Layer 4 of a small transformer language model trained on English Wikipedia (11 layers, counted from 0, width 96).
Take only the direct path to the model's output, skipping the later layers: a vector added to the residual stream pushes a token's score in proportion to its dot product with that token's output vector.

Output vectors of the tokens that the questions are about. A number n stands for n times 0.041.
"9": 3 -2 15 -13 9 4 -3 -6 6 -7 -5 11 -5 -5 -9 12 6 6 -2 3 5 -3 -6 7 5 -4 1 3 2 -11 7 3 12 -3 -4 11 0 -7 11 5 -11 6 -6 0 -14 2 14 10 -4 -9 -8 0 -3 -13 0 -2 -11 -6 -9 17 12 -14 5 2 9 -6 0 -10 -12 -1 8 10 -17 1 5 -4 13 -4 -1 -1 -4 7 -2 -4 -10 -9 5 4 -4 1 6 8 5 0 -5 4
"t": -4 8 3 8 -1 -15 21 3 11 3 -10 -3 2 9 0 4 -9 2 7 8 -4 4 16 15 -11 5 0 -3 0 6 -8 -12 13 -4 3 6 -2 -2 3 -9 3 -5 4 1 9 11 1 -15 -6 6 -15 8 0 -7 -6 7 5 -6 -16 -5 -3 -4 2 -2 7 -4 -20 14 -12 3 5 -3 2 -6 -4 -8 -3 -12 -16 0 5 15 6 -8 -1 -12 19 -11 -8 21 12 -9 10 -1 2 -9
"ff": -6 7 6 3 3 10 -2 -12 -5 3 -3 1 -5 1 -8 7 5 2 -1 -13 0 -5 6 6 6 5 19 -18 2 -7 -4 -13 1 6 -9 12 -2 -16 -9 -19 1 -1 8 22 3 -16 3 5 -16 5 2 -2 0 -4 -3 -8 -14 -6 5 3 -10 15 -2 9 10 -8 17 -28 -1 -12 -2 5 7 1 14 -4 7 -7 -9 12 12 8 16 -2 2 -9 9 9 8 6 1 3 -23 2 -9 15
"pen": -2 7 1 13 2 25 6 -12 -4 27 -14 2 -2 -8 0 1 -4 5 -19 3 -12 16 -12 12 -2 2 0 -6 4 -14 -11 -11 -3 -8 -6 0 4 5 4 8 6 3 12 22 -5 -6 2 9 -12 0 4 3 17 -4 -10 4 -12 -6 -5 -7 14 11 -14 12 0 -10 1 -12 -8 -5 3 -17 -7 13 6 -3 3 -6 -14 -5 6 0 4 -7 0 -16 4 6 20 2 -1 -2 -10 4 1 16
"ra": -5 0 0 5 -2 -1 -16 -5 7 7 15 -7 0 18 0 -8 -4 -10 -1 -11 9 13 -16 -1 -5 5 -11 10 5 0 2 1 1 -3 9 3 3 -6 -7 11 -4 -9 -2 -3 -3 18 -1 1 -12 7 -1 -2 -4 -4 -13 10 -3 3 7 -2 -10 -10 13 -5 -11 1 1 -4 3 -6 -2 10 1 14 0 -5 -3 -5 1 9 11 -5 8 6 -11 2 8 -1 -10 -2 6 14 -8 6 7 -11
"ish": 0 4 -3 -24 0 17 10 18 3 -4 6 2 -6 -13 -10 5 -9 -12 0 6 -4 -9 8 0 12 21 6 15 0 3 1 4 2 -1 -1 -5 0 -18 4 11 -12 4 -3 -9 -12 7 4 11 -16 -6 -11 5 6 -2 -22 -19 -3 -3 -7 17 10 -7 -1 -3 6 -3 2 -3 -2 23 -11 9 -8 -11 11 -2 -1 13 13 -15 10 -8 3 1 8 -7 12 10 -3 -14 1 -5 0 13 -10 0
"rm": 1 -5 2 0 3 9 -12 3 2 7 16 0 -16 -7 -5 -13 -6 8 -23 -7 2 -3 -5 -8 -5 6 14 0 -18 -18 7 -2 4 15 -12 -5 -13 9 13 -13 -4 8 6 25 -8 -5 12 -1 -14 0 5 7 4 5 -20 0 -4 -4 7 0 3 -1 -17 -6 -1 5 -9 -16 -3 1 -5 13 16 0 14 -1 2 -2 2 22 8 10 9 -4 6 -5 -6 1 4 -15 7 0 -6 2 21 9
"ance": -5 -12 13 -2 5 15 -6 -12 14 6 10 -5 11 -8 -10 2 15 7 2 -1 7 -7 1 -6 18 8 -21 9 11 -18 -15 -10 -3 1 -4 -10 8 -10 -5 12 -10 -20 5 16 13 1 -17 27 -8 5 7 -9 2 7 5 -20 -4 -18 2 15 0 3 3 12 -3 2 7 -9 -19 12 -1 6 -20 -4 8 -12 -3 -4 -19 12 -5 0 -2 -10 -3 11 5 -15 -7 8 12 -3 -6 19 9 11
"O": 22 -33 31 21 28 54 -31 64 -35 52 -14 41 -31 -36 -29 13 32 17 -35 -20 9 4 -17 11 9 24 30 -13 37 -58 -25 18 -4 43 -72 21 -10 17 9 11 -39 0 9 26 -46 17 20 31 -59 -10 40 -27 13 -32 -15 -16 -19 -69 -45 32 29 -19 -33 -38 18 -19 -13 -47 -46 -2 -6 21 -21 -15 45 -17 45 10 -37 36 20 -18 4 -36 -15 -31 6 27 5 -23 59 28 -35 93 11 44
"Z": 18 -5 14 -12 3 10 -2 13 13 1 2 -9 7 -12 -2 9 10 11 -8 -5 -2 7 -6 -3 -2 -12 4 3 6 -18 2 10 -6 -5 -4 2 8 -4 3 -6 -2 0 -1 -1 3 1 7 7 -17 -7 9 5 -6 5 10 6 -5 -6 -4 7 5 -3 -6 -13 0 -6 -10 -4 -6 3 7 2 -1 -20 9 -6 16 -9 -3 0 11 -6 -5 -1 -5 -5 -8 10 -3 -3 1 6 0 8 -2 2
"le": -3 -6 -2 -4 -1 3 5 -2 12 -2 -4 -3 -8 -5 -1 -5 2 -16 13 12 23 6 4 10 5 2 -13 -11 1 -16 9 -3 -6 9 10 9 9 0 3 -7 0 10 -8 -16 18 3 12 5 -10 -5 -3 7 -10 -1 -9 0 -2 -5 9 -6 -1 -5 3 11 3 1 -3 -14 -4 -5 -8 7 -1 14 -13 3 -2 -6 -11 -4 0 -9 14 2 -2 0 8 -3 -1 4 15 8 1 -1 -16 -7
"ally": 15 1 -5 -23 2 22 -9 17 2 1 6 39 2 -14 -1 0 1 4 0 3 21 -19 -4 -2 0 -9 -12 14 -4 4 -6 6 -6 6 -8 0 -5 -24 -5 0 -1 4 -6 6 6 12 -1 14 -17 4 2 -15 13 13 -10 -3 -6 -9 -4 -1 5 -9 -5 2 4 -6 10 -15 -18 32 -5 -8 0 4 -4 -10 5 -13 3 18 4 -5 9 -11 5 -4 -5 17 -9 5 19 16 -20 2 -20 1
"–20": 8 -1 11 14 12 13 -8 2 -9 -6 -15 6 5 -5 -7 -12 16 4 8 -4 7 3 -6 8 -1 1 0 -4 11 3 -15 5 2 1 -4 4 -6 2 15 18 -4 -8 -7 5 -7 -11 -3 -2 -10 -10 11 -15 -4 -5 2 -10 9 -4 -15 2 -4 -12 -3 -7 -2 -1 0 -1 -15 2 7 7 -4 -4 2 1 12 -5 3 9 1 3 -3 10 -1 -9 -5 -10 10 7 5 2 0 6 -6 14
"ñ": 4 -13 7 -1 1 8 -8 9 1 14 0 4 -10 -8 -7 0 3 -10 -6 2 -4 -3 2 11 2 -6 17 -12 20 -13 3 -2 4 4 -20 21 5 7 13 2 -1 7 10 15 -13 -16 -10 5 -22 -1 28 -1 -7 -4 -14 8 -13 -4 9 10 4 -5 -18 -3 -5 5 -11 -17 -6 5 -6 7 0 -19 7 -2 1 7 2 16 -4 9 8 -17 -17 -3 3 3 4 15 -2 11 -22 11 5 9
"ous": -5 -14 -1 -5 1 9 -15 16 17 11 -10 29 -2 -3 1 -14 -3 -4 9 10 3 -19 8 -1 6 8 1 6 11 -8 -6 -2 4 -13 -9 6 8 6 -9 -7 0 -1 6 8 -19 4 11 11 -16 12 -13 8 -7 10 1 6 -13 8 -13 10 22 -9 -5 -9 0 -20 8 -29 1 30 -9 3 -30 -8 17 -5 5 10 16 -9 -17 12 -11 -3 8 2 10 -3 -3 -2 8 13 -8 14 -19 -10
"vel": -11 -9 1 8 3 1 0 -3 -5 24 -13 12 -14 8 -4 -8 10 0 1 -21 -5 -10 -2 8 0 0 4 -3 -2 -19 11 9 8 14 -6 1 -10 5 1 5 -8 2 4 10 4 -1 4 10 -18 -5 0 6 13 3 -9 -20 3 -17 12 3 17 -2 -12 0 7 6 -11 10 4 -8 -9 -5 9 4 8 -2 -4 12 -19 16 12 11 -8 -4 4 -14 5 1 -8 -11 9 4 -7 4 -20 17
" of": 7 2 -2 3 -2 -3 2 2 -2 -6 -3 7 9 2 10 -8 -1 -2 4 19 -1 -3 6 5 13 -4 -7 8 14 2 7 -3 -2 -23 -4 -6 -7 14 -7 -5 -7 -4 4 -1 -4 -4 -7 -4 5 0 -6 9 12 6 -3 -10 -3 -2 -2 -8 0 6 3 -4 -12 -3 -2 -12 -10 -3 9 -3 4 8 2 8 12 23 6 3 -12 -13 -7 -4 1 4 3 -8 -12 10 1 -3 4 4 1 -11
" she": 9 8 8 0 5 -1 0 1 -1 3 0 6 -16 -7 6 0 -3 -2 1 -9 6 -6 9 7 6 -9 -7 4 -2 -10 1 13 -6 5 -12 23 -3 -3 -4 2 -17 -5 3 1 8 5 5 11 1 2 12 3 -4 8 3 11 9 -17 -21 4 2 4 -11 3 -2 -4 -6 -10 -5 8 -4 9 1 8 16 2 -4 -5 3 -3 2 -4 -3 -2 -8 -3 -7 -21 3 0 12 12 -16 6 -19 1
"g": 22 -33 31 21 28 54 -31 64 -35 52 -14 41 -31 -36 -29 13 32 17 -35 -20 9 4 -17 11 9 24 30 -13 37 -58 -25 18 -4 43 -72 21 -10 17 9 11 -39 0 9 26 -46 17 20 31 -59 -10 40 -27 13 -32 -15 -16 -19 -69 -46 32 29 -19 -33 -39 18 -19 -13 -47 -46 -2 -6 21 -21 -15 45 -17 45 10 -37 36 20 -18 4 -36 -15 -31 6 27 5 -23 59 28 -35 93 12 44
"ive": 15 -15 3 4 0 24 -11 4 7 9 0 7 10 3 2 7 -11 11 6 -2 10 4 26 2 -1 16 -17 3 -8 -5 -3 -5 10 8 -9 -11 8 2 -2 11 12 6 6 11 -10 4 1 18 -16 -10 2 -7 8 3 -1 -6 -9 -8 -18 0 0 -7 2 8 -4 -24 10 3 -21 -10 -31 -1 -12 -8 7 -1 11 5 -13 -4 -22 -10 -8 1 4 -1 11 -9 0 0 -5 1 -3 6 15 8
"ct": 0 -1 -2 0 2 3 -1 3 3 -1 3 -2 -2 -6 -2 -9 17 0 -1 -3 -9 2 -1 16 0 10 6 -5 -1 -15 -20 11 18 9 -11 2 5 -4 -17 -12 -7 -5 -5 19 4 18 -4 -2 -15 -25 17 23 4 12 -2 -10 0 0 -19 16 3 -21 -12 1 -16 -4 -11 -11 -1 -10 11 6 2 -9 16 1 -6 -6 -8 7 21 17 0 1 1 -5 13 -3 8 14 7 -1 -8 2 -13 9
" own": 3 -12 -7 -11 3 8 2 18 -9 15 -11 0 -7 -3 9 2 2 14 -8 8 -8 7 -3 5 6 1 10 1 -1 -7 -14 -3 8 1 -11 -1 -9 -1 7 -2 -17 6 -6 18 -11 1 13 4 -4 -8 2 -14 15 3 -12 1 -5 -2 -3 17 3 4 -8 7 5 -8 0 -10 -6 2 -9 -2 -8 1 8 8 13 -2 -3 3 4 -2 3 -3 6 -6 -10 -5 5 -11 0 -1 4 12 9 1
"son": -4 5 4 4 2 15 11 13 -7 -1 -2 16 -21 -11 -10 2 1 -16 -5 11 -13 -1 -15 1 8 8 13 3 -6 -12 -8 -17 13 -3 -2 10 8 -5 1 -3 -5 -3 11 6 2 5 -10 9 -10 3 13 2 -4 17 0 -12 0 1 13 6 -5 -10 -18 11 19 -7 -16 1 -21 9 -12 29 -15 8 0 -1 -5 -9 -13 8 3 3 0 -3 12 0 -6 3 0 -4 16 -6 -3 0 5 1
"point": 2 6 -1 -8 6 27 4 13 -17 6 2 6 -14 -6 -19 -8 -3 8 -9 -6 -3 -4 -6 3 9 3 -6 -6 10 -13 1 -11 12 11 0 8 -7 10 2 13 -19 -4 9 10 10 6 2 11 -14 -15 -4 -7 -4 5 -3 3 -2 -14 0 3 -6 10 -8 -7 3 -9 3 -9 -5 -1 28 9 -14 11 -3 -3 2 9 -19 -1 1 -3 -14 -12 4 0 12 -12 0 7 13 1 -1 15 9 -1
"I": 22 -33 31 21 28 54 -31 66 -35 52 -14 41 -31 -36 -29 13 32 17 -35 -20 9 4 -17 11 9 24 30 -13 37 -59 -25 18 -4 43 -72 21 -10 17 9 11 -39 0 9 26 -46 18 20 31 -59 -10 40 -27 13 -32 -15 -16 -19 -69 -45 32 29 -19 -33 -39 18 -19 -13 -47 -46 -2 -6 21 -21 -15 45 -17 45 10 -37 36 20 -18 4 -36 -15 -31 6 27 5 -23 59 28 -35 93 11 44
"ian": 2 3 -3 1 -1 -1 -3 2 14 -8 -12 9 -6 -3 -4 -9 7 -16 7 2 2 -14 -3 8 8 -2 5 1 0 4 -1 2 -10 0 -8 -5 8 20 5 20 1 -1 13 -14 6 4 12 11 -16 2 0 -10 -8 8 -13 -20 3 -20 -14 22 10 -20 4 0 5 -6 -6 3 -12 16 5 -12 -12 1 -5 1 3 3 7 -5 -2 -15 1 9 -11 7 2 0 2 -6 15 3 4 7 12 7
"gen": 0 5 14 1 0 7 -6 8 9 14 -4 6 -6 8 -5 1 7 -3 -6 -7 17 -6 0 -1 8 4 6 0 24 0 -26 -21 6 3 -5 -5 -8 5 -7 0 -7 2 1 1 10 2 -1 20 -18 4 1 -1 -5 -4 -26 -1 2 -5 -14 6 4 17 -5 6 9 -7 -7 -3 8 -16 -5 5 -2 -8 -5 2 -6 -12 13 15 5 -2 14 -18 3 4 10 12 10 -12 3 -6 -7 -3 -14 -1

Each question shows what one neuron of this layer's MLP adds at an activation of 1. A number n stands for n times 0.008.

n187: -19 8 25 -1 -29 -6 -9 -8 46 28 -22 24 -2 -6 -18 4 -2 10 -25 -12 12 -17 11 -5 43 9 -19 -15 45 4 23 13 21 -6 -5 -2 12 -3 -3 -15 19 -3 -6 -6 3 -13 -4 -3 3 -12 -11 -2 11 1 12 -2 -16 11 -15 9 -26 14 -34 3 10 36 3 -44 3 -20 1 -24 -10 -16 5 21 23 -31 8 18 3 -14 22 16 40 -13 12 -43 24 4 -30 -12 -24 -9 2 5
Which two tokens does it push up most, strongest first? "ff", "gen"

n169: -23 0 -2 5 0 28 17 -4 4 -16 28 -13 4 30 38 -16 -19 10 -11 4 3 -4 4 -17 2 19 4 -3 6 -37 -19 11 50 4 -5 -16 -6 22 0 -4 8 -5 -15 1 -17 -9 -9 19 -25 -1 -22 -17 -22 2 -3 -8 -11 -1 -11 16 -21 18 11 18 3 20 -39 20 1 -21 -1 -10 -21 25 -12 -4 4 -22 12 12 29 -7 26 -32 37 5 -3 17 -11 -13 -19 -15 13 -17 -4 0
Pushed up most: "gen"

n283: 11 -8 -23 -16 -9 6 15 -17 -25 2 -16 -7 7 -15 32 7 -13 -18 19 -14 -8 19 -20 -11 -28 35 -26 -16 -2 4 -9 18 4 2 -4 2 7 -18 2 4 22 0 -2 5 -3 -23 -13 11 -8 10 -11 1 17 2 21 15 12 -1 -4 11 3 34 7 -16 14 -14 -3 33 7 6 -6 11 1 5 22 -21 14 -11 19 15 -24 -3 22 22 -17 7 -9 10 -36 -8 2 -23 -20 -8 -4 -7
Pushed up most: "ive"

n91: -20 7 -23 12 -17 1 -16 -5 -36 9 11 -20 26 -6 4 -25 0 2 8 -3 -8 4 0 9 17 23 -1 -9 14 6 16 -16 17 24 10 -15 11 8 12 -33 -9 2 1 42 0 4 -6 16 -45 9 -3 -4 11 4 -13 15 29 12 -14 2 -16 1 1 -19 -7 27 -17 1 -23 9 4 5 4 19 -4 -8 -22 -22 12 -14 39 21 -26 13 -16 -20 -10 10 -7 -12 5 -1 -8 29 3 0
Pushed down most: "9"

n234: -13 19 -9 -6 -12 -5 11 -31 10 -10 26 20 -22 27 -8 -4 -10 15 10 -38 -7 2 -9 -42 -24 -12 18 1 1 -20 -1 31 24 -11 -2 -9 3 2 -25 21 16 -1 -19 -8 12 -8 24 8 11 0 -37 27 -5 -3 35 24 21 27 -18 -6 -52 2 22 -8 1 39 22 -1 2 -1 -7 1 3 -5 -9 13 -24 -10 35 -43 -5 15 -27 14 12 14 -15 4 2 -17 4 2 -15 -18 21 -6
Pushed up most: "ra"

n174: -33 15 33 30 -23 24 -16 -19 -27 12 -22 25 17 2 -13 -22 18 11 30 2 11 23 13 -36 6 -1 25 -21 16 -8 -32 -14 15 -8 21 0 -26 45 20 17 40 6 17 -1 -11 -14 22 -32 -1 -28 -6 -39 2 6 -12 -40 -8 14 -1 -1 -16 9 -7 -22 9 18 13 -9 -15 16 13 9 -6 11 -13 -10 -7 3 -8 15 -8 -4 -9 30 18 -10 24 -30 13 -12 -9 7 -27 -42 -7 21
Pushed up most: "–20"

n340: -8 -1 28 13 -7 25 -13 4 18 -13 1 12 14 -6 -22 -54 17 6 26 -8 6 4 1 8 20 27 -10 5 14 28 10 6 -8 2 7 4 6 5 -26 -43 31 -7 16 4 -39 26 -21 17 -12 -21 8 -7 1 -6 -1 4 -17 12 -11 -1 3 -15 4 1 -16 -31 -15 20 -24 35 10 5 -22 5 10 -3 3 -33 5 -11 12 2 47 -9 6 -17 9 4 -2 4 1 -20 3 -34 3 -30
Pushed down most: "vel"

n200: -15 -20 -27 -27 -25 -18 -18 -12 -19 15 1 9 5 20 -26 9 17 12 8 13 -13 10 19 0 13 19 -3 4 -13 -29 20 -39 -12 35 1 -27 8 3 -11 -27 0 -16 -7 -10 10 24 5 19 7 -21 8 -16 9 -5 -6 19 -2 26 -6 -29 -12 15 -37 2 -16 12 22 2 4 12 50 1 -7 7 4 2 -25 -17 2 5 20 -1 5 4 11 11 11 -35 6 9 29 -11 -6 -3 16 3
Pushed up most: "point"

n46: -26 -18 31 -12 -18 6 14 8 5 -33 -22 18 8 7 -3 30 43 16 -10 10 -22 16 20 11 10 1 -3 -39 26 3 -2 8 13 -24 2 -8 2 -3 2 -35 -11 -13 -1 3 13 6 11 1 -39 2 16 -9 1 -13 -10 -3 -13 16 17 10 -4 -14 1 10 9 10 14 -31 8 -5 -9 -17 13 -1 -24 -11 1 -19 14 -5 18 -4 -8 -5 -1 -28 15 23 -20 23 1 29 5 -23 -3 24
Pushed down most: " she"

n206: 24 -7 17 4 14 15 -4 2 8 -5 4 -10 15 -2 -15 24 0 -2 -1 18 15 0 23 23 43 -18 -29 -4 -12 -20 -4 -16 22 1 -41 -2 30 -3 -9 17 17 -8 -20 -16 8 -16 33 -33 30 14 22 -7 -9 6 -29 22 1 14 -9 -42 -9 3 12 -11 -12 -12 -3 -6 -11 17 -3 22 -17 4 20 12 -19 17 43 0 21 -29 2 -12 -8 -49 32 -13 17 -27 5 -13 -15 -7 -3 -8
Pushed up most: " she"

n357: -59 32 -30 22 4 -7 -12 -6 -9 -9 32 -19 35 -8 5 8 -8 22 -32 -8 -27 24 7 11 5 12 21 7 -15 -2 -12 14 -6 -14 -13 -8 16 -26 12 -20 -5 -10 30 2 -9 7 27 -15 44 27 -17 5 -27 -1 10 42 12 -14 -9 -6 -4 -5 -15 -9 -1 -17 -13 25 -12 -30 -14 5 -14 -8 19 -16 22 -8 -27 -2 -13 0 6 -19 24 15 3 15 10 -5 -21 -7 35 11 17 -19
Pushed down most: "ally"

n27: -8 35 -33 26 1 -14 30 -31 3 9 1 -17 -14 11 4 -3 1 -7 -37 -22 37 -2 -9 -11 -38 34 -8 24 8 -36 21 17 3 25 -6 11 9 1 1 -23 -13 -12 0 6 11 4 37 12 27 -10 31 21 27 -34 18 -1 9 -15 -2 8 -27 -31 39 -38 27 11 1 -3 -4 -7 -5 -8 -8 -2 25 -26 -16 -14 -26 43 36 -28 -1 -7 -22 -15 -32 8 -12 -19 -3 13 16 6 12 -4
Pushed down most: "ous"

n112: 7 10 -2 -6 5 29 3 18 -26 16 5 -17 -33 2 8 -7 4 25 -12 21 16 -14 -1 36 8 -9 27 24 -26 0 -13 20 5 3 -34 -21 -23 19 0 25 -21 8 -4 -6 -4 8 12 -2 26 -26 -23 -27 10 -9 -19 0 18 24 -2 1 -10 20 -18 -22 7 -31 -30 -4 14 -12 2 6 -18 -15 -3 -5 36 1 -3 -11 1 10 2 19 10 9 -3 1 17 3 -36 15 13 -46 35 4
Pushed up most: " own"

n356: 5 -12 -12 -18 10 -17 22 8 -4 11 38 1 27 4 -15 -23 -18 -27 -33 -30 -21 -18 -8 3 -8 -17 -1 -44 -25 18 9 26 -40 21 -16 -24 -22 -24 1 8 -2 2 -29 -13 -7 -13 26 9 30 0 7 10 40 -3 0 -6 17 14 -5 17 -5 -8 9 -1 3 36 6 1 -7 11 -19 -9 26 -4 10 -7 33 25 19 -19 0 6 30 5 -21 7 1 41 -26 21 -18 -6 -5 7 8 -11
Pushed up most: "ish"

n272: -8 -24 9 29 -6 17 35 -47 8 -9 -19 -16 -2 -18 6 -18 -16 4 -26 23 13 0 -28 -13 14 15 -19 -1 1 -15 -13 34 -31 19 20 27 -7 4 2 19 -38 -32 15 20 10 5 0 26 21 -32 -19 -20 2 19 26 -3 -10 13 16 -31 -20 15 -16 6 8 7 1 -11 -24 16 14 -14 9 9 32 -14 11 -33 -1 -28 7 10 20 -9 22 14 23 -36 8 30 -5 -8 -7 22 5 -5
Pushed down most: "gen"

n97: -29 15 17 -36 16 -9 9 -14 -31 21 20 -26 20 1 15 30 48 -20 -9 -13 -4 10 -2 -7 -7 22 31 -7 -45 -34 24 -16 10 6 6 -9 4 -21 -32 10 -29 17 46 7 11 12 -7 -23 23 0 -10 -1 -10 -3 -2 18 -5 -5 -17 6 12 24 -13 9 7 -4 35 -3 2 -56 -24 -24 20 25 22 20 10 -10 20 -4 -22 -21 -23 -8 -19 28 16 2 -14 -10 -21 -15 14 1 19 37
Pushed up most: "ff"

n354: -42 13 -18 -7 -15 7 4 24 12 -19 27 13 39 23 12 20 15 -36 1 -6 9 28 -2 -18 23 -4 13 17 24 19 0 14 4 -11 37 -2 1 -17 6 10 -35 -8 -19 -31 22 -10 7 2 -52 -12 10 -4 -4 -2 7 33 -14 -1 -52 50 -17 -1 -15 -43 -37 10 28 16 -7 -16 6 2 -12 -14 -2 1 36 -9 5 16 -23 -12 -16 -45 12 -10 35 -2 6 2 -5 -12 8 -17 -11 -20
Pushed down most: "rm"

n3: -14 -23 -37 -34 0 23 6 -3 -8 9 24 -17 8 47 -39 -4 30 13 -18 16 -22 27 -23 -8 -27 -19 -1 20 14 -16 -6 -17 0 -14 6 8 26 15 29 5 -25 5 -16 -33 14 22 9 -3 -18 -22 -12 1 33 -6 -26 32 18 12 10 -31 -18 -6 -7 3 3 -23 -37 41 -7 37 25 -6 12 25 15 -24 -31 17 8 -30 25 -40 -1 16 -39 25 -20 47 27 -12 55 22 15 -11 22 -36
Pushed down most: "ff"

n197: 21 -15 -17 -4 -12 5 -17 -40 -15 -21 -8 38 1 -25 17 19 -13 -9 18 -9 -6 8 -21 24 -7 7 13 14 19 -2 19 -14 -8 -42 -27 13 2 2 -14 8 13 -10 20 -12 40 -9 -29 28 11 7 4 -19 -6 14 2 30 -26 -21 43 25 -21 25 -11 -21 -7 5 -25 -23 4 -18 -7 8 21 12 12 28 34 -31 -24 22 0 41 -23 15 2 -4 19 7 -6 29 10 -15 -2 -24 14 -19
Pushed down most: "ish"

n260: 22 2 15 -19 -10 21 -20 5 -5 -6 26 19 -5 -14 -19 -15 -10 -39 -1 8 -4 -6 4 5 38 24 3 20 3 -5 5 -24 -2 -5 6 -13 -26 4 -18 -2 12 4 15 -2 7 20 -13 10 1 13 2 27 -21 5 15 -6 -6 0 10 -10 4 8 -3 2 -13 37 -16 -5 -14 6 16 -13 -6 36 13 -10 18 10 4 33 5 13 -14 -15 11 -2 2 -10 -6 7 -10 -13 -31 -27 -13 -22
Pushed down most: " own"

n67: -10 10 -14 -19 8 -2 3 -39 -41 20 -31 32 -7 -13 -11 13 -13 28 7 -1 54 -5 -13 -3 -25 -3 -19 3 14 24 6 -26 3 26 2 -37 26 -12 29 -2 11 13 -9 5 18 -11 -23 9 30 -8 -19 -13 -5 -26 15 17 -45 16 -14 -23 16 -7 -12 -15 1 18 -8 -20 32 4 16 9 -34 10 -2 16 -9 4 8 16 23 -20 -41 18 15 2 -5 7 52 6 21 -1 3 -15 24 14
Pushed up most: "pen"

n145: 16 -39 4 -25 -9 -11 -7 21 -18 -21 2 26 -16 11 -18 45 15 -8 7 0 -16 9 9 12 22 -5 -9 17 1 21 -20 14 29 6 14 3 4 14 -11 -32 14 4 -33 -20 8 26 30 14 -11 7 11 -3 -57 18 32 16 -7 -9 -9 -1 -1 13 -14 0 5 -19 19 -2 10 -26 24 7 -21 10 -17 -31 -20 3 -7 34 -2 -1 -3 3 -13 -1 8 -1 -38 -32 -11 26 19 -26 31 -4
Pushed up most: "9"

n205: 51 -32 -4 -24 -16 -18 -20 5 6 -29 21 2 17 -7 -39 -11 -8 12 -15 17 6 6 1 23 10 15 -23 18 13 16 -12 8 -16 -8 -3 -5 2 5 -27 -16 3 -4 -19 -11 2 -1 22 0 -2 23 -1 9 19 -7 -24 11 -31 29 12 -12 -9 -19 30 -5 -18 -21 13 6 -1 12 -27 -10 26 23 -24 26 -2 -2 -15 -8 24 37 -10 31 -16 -29 12 29 -14 -13 18 -14 17 -13 -30 40
Pushed up most: "ally"

n22: 24 -6 20 -25 -8 -6 22 -34 -17 -5 13 7 3 0 7 20 -24 -7 14 1 18 -3 2 -19 14 -12 -9 -19 4 25 -18 8 20 8 -3 13 -1 -10 -6 -16 17 21 -17 33 18 -8 -31 -23 -10 6 -32 -17 28 -2 -1 7 -5 -2 -19 -12 20 6 10 -28 0 -4 -14 22 42 0 22 5 4 -10 -13 18 11 -5 -12 2 -5 -41 -5 10 -9 -11 21 15 -62 42 15 -49 -3 14 13 -10
Which two tokens does it push up most, strongest first? "t", " of"

n50: 11 14 15 4 11 -13 7 11 -5 -7 -17 -1 -18 -5 -5 3 16 1 -11 -22 3 -17 -17 -18 -24 16 1 -26 3 -4 4 1 10 -6 -33 -1 -16 -20 16 0 -21 15 21 -18 5 17 -33 27 15 15 11 0 -6 -26 14 5 5 11 29 6 1 -13 -4 29 18 17 1 -5 22 22 -8 7 20 5 -22 0 -17 3 31 -36 14 -15 -1 10 18 1 -21 19 -10 38 4 1 -43 -4 -21 -5
Pushed down most: "ive"

n94: 28 3 -17 -22 22 -14 -8 -19 -8 2 1 -29 -15 70 18 -2 -20 -11 -10 -24 1 38 -14 -8 -11 10 -8 10 -29 12 -3 25 -5 0 -7 -2 6 -5 -10 15 7 -19 -23 -34 -5 11 3 -14 -4 -5 -18 -4 17 -1 34 2 9 18 -8 -18 -12 -13 26 17 -1 -18 10 20 1 2 -10 0 20 5 3 14 1 18 -17 13 -15 16 -4 4 35 -3 -24 40 -1 23 15 -18 10 2 -9 -3
Pushed up most: "ra"

n13: 7 -13 19 -10 7 7 -19 6 5 -3 -2 -1 -21 -16 2 -12 -34 21 -26 -25 7 -6 -6 -9 20 6 -2 32 1 25 24 -12 42 14 19 -19 -9 -23 20 -15 -6 0 3 2 30 11 -3 7 27 -8 -1 5 -46 -13 -4 -3 -3 -22 9 -18 8 -15 -42 -24 -9 2 -14 17 14 -20 -14 34 -21 -1 23 -16 -12 9 -1 -5 -6 10 -14 15 2 13 31 15 36 -4 -18 0 -8 14 30 -16
Which two tokens does it push up most, strongest first? "rm", "point"

n134: 12 -10 -23 -4 6 6 6 -18 -11 -10 -49 -4 -3 -26 -19 -34 6 -8 7 14 12 22 17 -15 27 -16 2 4 0 -1 1 19 -27 19 12 -19 0 6 -3 -1 -15 8 -13 -8 18 10 0 5 9 6 6 -14 -24 5 7 11 -3 27 2 4 22 -12 7 -1 -1 6 18 27 12 -8 -3 -19 2 20 -30 6 -9 6 7 -21 -2 34 10 -16 5 11 0 3 16 10 -8 4 2 -8 -10 -3
Pushed up most: "le"

n21: -8 5 -3 -19 4 -11 -10 15 1 -4 -29 -5 -44 -24 -13 15 -32 10 0 5 -2 -12 -1 -36 4 4 -9 10 29 14 26 -1 -17 -3 -7 27 17 -19 2 18 5 4 6 13 -23 -7 -14 -11 -18 22 -2 -13 -8 -20 19 -1 -8 -15 -11 -7 32 10 3 20 1 -38 -8 26 -8 -25 45 3 1 9 -1 4 34 -2 8 5 -11 -23 -11 25 21 -2 -35 6 7 25 7 -5 3 12 17 1
Pushed down most: "ct"

n86: 1 -7 -28 2 12 19 51 -9 8 -40 19 1 17 -6 2 -10 -27 41 9 -19 23 15 7 -8 2 6 -22 -6 23 9 2 -3 16 18 13 -9 25 31 -12 -8 20 -8 18 -28 22 -2 -10 26 15 -3 -12 -43 0 8 12 -14 19 -5 -32 11 38 28 -20 -8 -1 -13 -26 -30 -13 -23 -13 8 9 8 -10 -2 7 -22 -7 20 2 -26 -5 -13 11 12 9 9 -26 -7 3 -22 -29 -32 -1 9
Pushed up most: "ive"

n98: 10 8 -25 -13 9 -16 25 14 -18 15 -10 15 -5 10 34 30 8 6 10 -13 21 -12 -21 16 -24 16 -14 -4 -23 10 -16 4 -36 -5 -10 19 -34 -19 14 -16 -35 22 -31 -69 26 -17 13 -4 -2 34 2 -30 37 -19 7 4 11 -10 47 -21 20 -4 -10 2 32 -33 -3 -27 -5 9 1 -8 13 11 21 17 -9 -3 -22 22 -4 -4 28 18 3 21 -2 1 6 10 8 -7 -27 1 -10 -14
Which two tokens does it push up most, strongest first? "ally", "le"

n325: -3 14 11 18 -10 -4 0 -16 -13 7 26 -11 -28 -17 -33 -36 4 0 -11 -6 9 46 -8 12 -3 0 2 3 0 -17 2 -2 -13 -9 -8 -36 21 -18 8 9 9 -2 -3 13 30 -1 0 12 35 -4 13 0 -13 -9 21 24 -12 -12 -3 -3 -2 24 21 15 3 5 -10 24 -2 -12 21 -10 -8 -8 -11 -8 -6 -4 11 -7 15 -8 -10 -27 8 -1 28 0 15 11 -8 -5 8 -28 -7 -10
Pushed up most: "pen"